Layer 2 of a small transformer language model trained on English Wikipedia (8 layers, counted from 0, width 64). Numbers have three digits each and are written without spaces.
A neuron's activation on a vector x is GELU(weights . x + bias), where the dot is the dot product.

Input weights of the MLP neurons that the questions are about. A number n stands for (n - 500) times 0.0021.
n11 (bias -0.071): 530444602414182527420333492368494417526514614514288512508532653522472616453624360400508650664541508443526565482595545493473416400448449493571382524313508366610549541561606547451369599381411513
n18 (bias -0.011): 393574634455556625565812549573573480307421619340492554412588448743554508545558505352494437480509339830391410609266439507470622663485581537415575639641390614476577533549508530449750645402374689
n21 (bias -0.090): 487295505359585630479492353046727366585327479590238506612521570454500543584388298423443504344497619562410463759575251378515437698537502510463416460455454574466364445584560425194479543510378563
n24 (bias -0.023): 592532616592435493326533505601342293559344501582447378546434546508480595331494471498626460482633521413398557482573414420352447563525440627781443331593419709527342640679463437490546404509667502
n32 (bias -0.002): 346627482488252325575709434249736335677499588636257654656622539517789480573508567489420393482380396656543256694251261523565630456505534433354687593272675420619558584629866619642619386548428457
n37 (bias -0.098): 577425561618377611290500450480706312458721243315485401456457495782534605611573480486531458688458615529380810446504426649468558487562729326569472463543370590519561400620492508453518545461422582
n40 (bias -0.005): 564390374558207637475604541672309662544681059714591562410403454587662485534506485494579506565410511463363391273402341458507551689290697393372507354639416396511436430433657412571488354797431593
n43 (bias -0.012): 236489724616662359412651483556483390542758551520380572511230576665592448307329597216456472422497280519349622560488329449382577621541756502506469269544735469384460472709540583428514389499334436
n46 (bias 0.006): 534485547708423493620464432404465353433592243382584400562399583444462523507389444504649502318479585660628595452690657665623359437753540834455327268525553357431631410447390461622424306432570567
n58 (bias -0.054): 534582448576443517482666442502420309340451598536618447495590471489804630524621749411593339547806609970568612560684437274526557361157385349291329332490548037329882346768417633297563519827405436
n78 (bias -0.082): 573699585314586550498440299555463478543466272585548585566538483504597480486303258294538503301407656702478407641652368351642429489746747673373553517570586621506451340533474293498626402610572267
n92 (bias -0.041): 500430384409174607334600849626555646644330610535337549353589421255413488697454261628441546454416415377625530425538568398462429464444295445514590551442365366432515550377717362425077317463457476
n115 (bias -0.040): 486589323466420548360340467606391548578415608370456471393515533434502430491395608414609436574555537557301402577500558414522675501316738438473462512563540508649404629381501440615531411525650445
n119 (bias 0.006): 481788527503656530486502467591487613686433541371518627509408383527531345417453485316488523518486439547477395577440361614520546662814649387359506625467381498540568568386464506593192318641467617
n124 (bias 0.003): 667474386506565490436537579583500435376439557497417479352457554471474223338500568387572603482638441455527526559408791452646448462445478662554524462615494434375687760403476521506473452460592609
n128 (bias -0.058): 526600619520670543585537423496569631448466447338458560387523512492511360222121585429413403555483640389328427568519399518454632615591611378467369316388439643500258489486446487627583517587480553
n137 (bias -0.003): 678565413523476511461463467432485446438622479465429312362604590600309535602481361569435559486490762412424596496594538530420449438407510501434494249438347576599474482542721565505370552421641562
n141 (bias -0.069): 675291406373355694202661162294663310530822470615197312536476448675418592591434666554463463451542356599586434213679548531476369409506556669411366319239393348544379516402499501451511562523365351
n154 (bias 0.014): 359313604552467538385825461527427263494435507479626688570361473464714510526385329578497303234467312716351415649567429727464712649486533862636202403539558414606678526471308315461472605515354457
n157 (bias -0.045): 550815419595437426512349358666513450437502322293516498546317574627528444445658299419607587520436381647432622367554515570404372392738538514698652401679342440378523271427382641427651446450493476
n172 (bias -0.047): 484539550364376523588438577541122544654726473332551554512352531505358497458564656503535588593662524775478512476510433502602234343473605379532555397627328635435505834578701445626199445357322534
n174 (bias -0.067): 476317736652434444506458495245589617576572480746556516681634633418679332543583550334419475534590570457310403568415513535407728455229344570612386598597434711263452490326702616467577539450335481
n179 (bias -0.066): 440550457502433444462566339393683458611381399325466550665476597348736444571445647529332247344474307625711593553555602653684504410409699498415390294556499333545442567452571600473344474337900431
n192 (bias -0.055): 903478385546697494558398524389503232202642528837540392499666599676614155205219324591687733544541521359377465602340535742380436905442470678798336404488739238536454268386765378451675630762161810
n201 (bias -0.044): 495641571507724289354635407519509478653398439434457319550277489597510594551631190610544732586600296656498298408719323606607698537503525415431629479596337403485475620379512668435756527420354435
n212 (bias -0.027): 499401443403598651530646560365652503529604402410563449424554397427583430521503500483475420620616522683441503739544427682432656575582612669458585463497446385583467376518566286460491537543611470
n220 (bias -0.040): 590377442352454308256466363169596479546478035626429337405629447594483544518468533452254470648470492542412557716315421430604324496341585439602422429654496401617492476532608388486559343491718453
n226 (bias -0.054): 385439510512367426374330476747307367583536418521559345465492647504482576428458735464425277513494287457610610538504447572615357455488434611456432383573581451439576685534581602514332370639734541
n239 (bias -0.009): 586440458617545551374667434460414416348517525534624635596346578528598492463374282693654555624499366533628459627445423467549592412496410602747553519599699203693303499398431673584564441383348660
n241 (bias -0.079): 487571563565854915567738368621503626583632337518487468458541245594328533342353502484301482383640400517403513463458474464682509545492619498590282639495652605453523293646520421453604555745498479
n248 (bias 0.013): 439531510305450360343579599431430436422578245453547371468388514480689440754752253493627392452375309610783473592741598449457607484537349623743459441456461381670141867694576449259547615309608580
n251 (bias -0.030): 430601512443254332458465537249379394208466529354451694366513608548689362604413768489320123679572234479517416570701387697380391537603595736496729331366722571417553522353561259391605304685325458

Each question shows a token from some text and the vector x that enters the MLP there. A number n stands for (n - 500) times 0.0069.

"le": 416165380330780379658533530559376229552478641605556550492441424278610587710636395401517298656645702389777229487282620499416431539672748258767544353390401618474764264328460527563576389312590580
The most active neuron and its activation: n212, at about 0.42

"rec": 284216405319763434545557491634354292452543617626551569421561398321406615657615409297563383671693595354877207403224553563371356581664745249705564424400440666475672277321517702491579518339666562
Which of these neurons fires most? n18

"by ": 362202467306789462587420414516393407593474540661526572438584406265471711583523390301534318684643664348767217496368543512379529531709755262762473335394361632541651150421380605522751462432653614
The most active neuron and its activation: n128, at about 1.3

"1": 382140356424714394655494487580365423544505639719513711440542469145458665641591399357633355748543582294785143474334705659350429456709695271678465372341347556584745315357399580456644469349656593
The two highest activations, in order: n92, n11

"t": 457209319303767469628457537537284419557530549649437634414534413238580671613578361325614284683653566402802171485232655504463467688640743277618529295418470602573751305299387589568566462378695595
Which of these neurons fires most? n119

"U": 414080601352703362686588436589396460541552514611466650445543383372569697692582401378654326786520606355753149451295604585333419487732716154683394389431334580543792239338431633522627456307522585
The two highest activations, in order: n37, n18

"e": 379258305338792290566476481576375353447557650716488625537429450286593658758584371357601296699541618300785239376326775483414409487661778197681490367449432561580724322330356638636512447344677595
Which of these neurons fires most? n179

"B": 364117532353695394684535488652343393520525630567442629457534377346505649674647439303704299686552669369789245462307641554375636482642767145638392274473427541631698186330398652508695417426575491
Which of these neurons fires most? n58

"th": 354071341318772431575526428529349340546511722688517528356450570240494639669693408323677259714574621346816253388288570644393521540651777276700526343415485564498701355390369658575603379469575536
The most active neuron and its activation: n239, at about 0.33

"s ": 484183329319736464569412475516357297603649543719470530405570444330505727642544364312562334685645642340788247472377673573359403521669744262749443317378407546594730155364459648479656440424616565
Which of these neurons fires most? n192

"c": 289173387255724372585558500653338314512514671709452600383469438322464738582602444337620316691637612393889215462362586648425373557610760291695483309480343589485680320324442651652557452326604571
The two highest activations, in order: n172, n226

"er": 381195473299732368595628488640443340599430632772521580420492449265483664611683415316572230716614549333823289443297726506475425470647682242765520268410341629508682243361332567611611441391616639
The most active neuron and its activation: n124, at about 0.37

"tion ": 393178338273689410549499534525352292670581533708507566412594415256459810651636415306537290717668646332810270411332710552357449558612716297684504333396383522569724233379468660510638476327631590
Which of these neurons fires most? n220

"201": 319180422484762321638556543570376392596525555743471648343536293267556574693777415300539344646642611259860234468374612625400593488647715162709419340450345525621662266403519503393648530292540574
Which of these neurons fires most? n248

"at": 459135404310712436577525439698331385499572519668461559411527485241522718699686402367621306736581533268763211368357693471303364572647742187659515243446493654553784373376373666658523403432613565
The most active neuron and its activation: n40, at about 1.4

"oper": 399245374462828390597659513658264278508573580662612536583467532242360690578609398350584249663596589420743235414299576492333588609741665261745546420297412602478758245344385687498585459229612560
Which of these neurons fires most? n239

"ever": 334216435373811415631611487610440334595501586631442614494385425297532691593603371243376390741630683338777175510321615463331520584688740206772540387429390608503687241481321566492632431302580593
Which of these neurons fires most? n43

"tic": 387224405324742371548623465717318328504490588663486576333483606354397678691518441400588316719662570271851190397259645619364286453509751212711537351424342552527822419399455647554608439400577603
The two highest activations, in order: n124, n226

"con": 455151493344749317612591478565267393505497550661632502411481377305523701551560364373461307701667563380846210423264566550318444532737756325710524442405422694577795262383427599546574432353603521
The two highest activations, in order: n119, n212

"as": 392161419376751295585470429651395354446552596731512594366577504287402601737658421348617300732654545279817224346317663586290418496702724229762493298437474610545700384416366642684493362430613481
Which of these neurons fires most? n226

"ar": 422183381374807426590639411605368408558470576676481560403584438296625724645702356327629279727569583353774134518328607499328415480686748244721490380378413658492746299364360591553606322472519546
The most active neuron and its activation: n119, at about 0.63

"ent": 325155332378625394665628549702410368661438537725448572461480459286435623649646415333592310698650636270856157595349752533370453497640725266699505308438305548534696328369376519534633338438572643
The three highest activations, in order: n92, n124, n40

"oot": 352139505351715394561463517683356299671506537763447506366509529371482592772657400297582300730609632362766231475319706572356483441596642217748515397496386673571810229387419560393644305400554555
The two highest activations, in order: n174, n220

", ": 463164359276733424582513449502373350628513611716411627451610443270542753651535417321550287671685600327813239500366646526402436461668743291694424293373376563535686221404463693497673404396679543
Which of these neurons fires most? n220

"of ": 386213428274799516637510439491397372579488564643508535464590410296521716615546452250516323751651667317781208477373490538405494484682754311744485330420302576555690170435378586483731424370622569
Which of these neurons fires most? n212

"which ": 341163379307819446546497435530399380647478584714470572360584353310495695627596427279446315661624677340797204530345603577472478606680762278707410354479407583534701218410416626451649457286654575
The two highest activations, in order: n220, n21

"M": 424149595354820446665519512625338422552588624567466609532531408336560699622532359308691333725527547418710272469226673563280537496740712128628410258425396633542669193306395626595670487325669494
Which of these neurons fires most? n128

"R": 338140377374814373599452492612356391445565572501497587536524503291467650717705415314727290672564610377752258412332649588353423410648775205732465319426394571576689217335462709624659511346571551
The most active neuron and its activation: n157, at about 1.3

"L": 432126388307789396671543525601423387507579625529487571447499440325598716601623313308756304678599616429729218490279591562393507457635751176656494349339430634542700180365431611582701431345644495
Which of these neurons fires most? n212

"198": 402195363403770353539502510511394295501590500750471651462508433221505662701712347354589301622543554391764235482398564651318565548658724130681470376349407648537755264372537593445683496236684617
Which of these neurons fires most? n248

"up ": 385173406316728413552429405635357327648596487654536573397566459267462762719619426279465376688597727302765257404355612582359495489661701215688382355424388582637697171396375658559751483415561589
The two highest activations, in order: n37, n220

"A": 390058548337759290711571400561411460476508629669546624374600362357552657656595397327637316722579558319798245381375639532407521450709735159669449404506403590614740209318458645576578423293584465
Which of these neurons fires most? n174

"and ": 423169399261768526588523401501384403618505559710460570457606355287464743625543376301488305707640612350757255477390536577382483524708750222690450351357388657553709150420428613524682433385660628
Which of these neurons fires most? n21

"Le": 341191387404792348643495478619385351478569617551540592548424419390562571713636356364585340701595679306758224446324660542405530439644707213786429368363328627634696190328491617559732392310577496
The two highest activations, in order: n157, n239

"ing ": 365148350279701485571499512517391282640550560701502532424631462291451746667559425295547324696670677290835252441337690520384486452634728332741495359421308574592676223415393579519710394373597571
The two highest activations, in order: n220, n212

"the ": 434231474294808443678566398511333382644571490667475583389534427305527762577560367271513316701593620378704274419314615565419493514721746227716449400367382623530746114395425595469676425449650540
The most active neuron and its activation: n241, at about 1.9

"ers": 343116367342673348579529614622436327542498568700456549453402548259365575719639416338616339683681642314832308325303693505374330448658700293811590367353424578533737373368306626571658398373621626
The most active neuron and its activation: n124, at about 1.4

"ies ": 457158345321657435539389513568370288614551568703487605397599476309395760695563439350555296675622700321775204428349715566365454508633760269750451277430410537586672218403421705519647411379609589
The most active neuron and its activation: n137, at about 0.91

"South ": 359110454357766411621548493572330374715534467567462574489508384317548676673629413246573319750605721368693264394362650518342558493567757252712557311418402639565706165437376594387758468395547564
The most active neuron and its activation: n37, at about 1.2

"for ": 386166430300783528656452440529365355579499517662510573419585400303494725623508424242485343691666677334773217476368575525425562490715747277697487342407359618590678153401400599494717424387632571
The most active neuron and its activation: n212, at about 1.3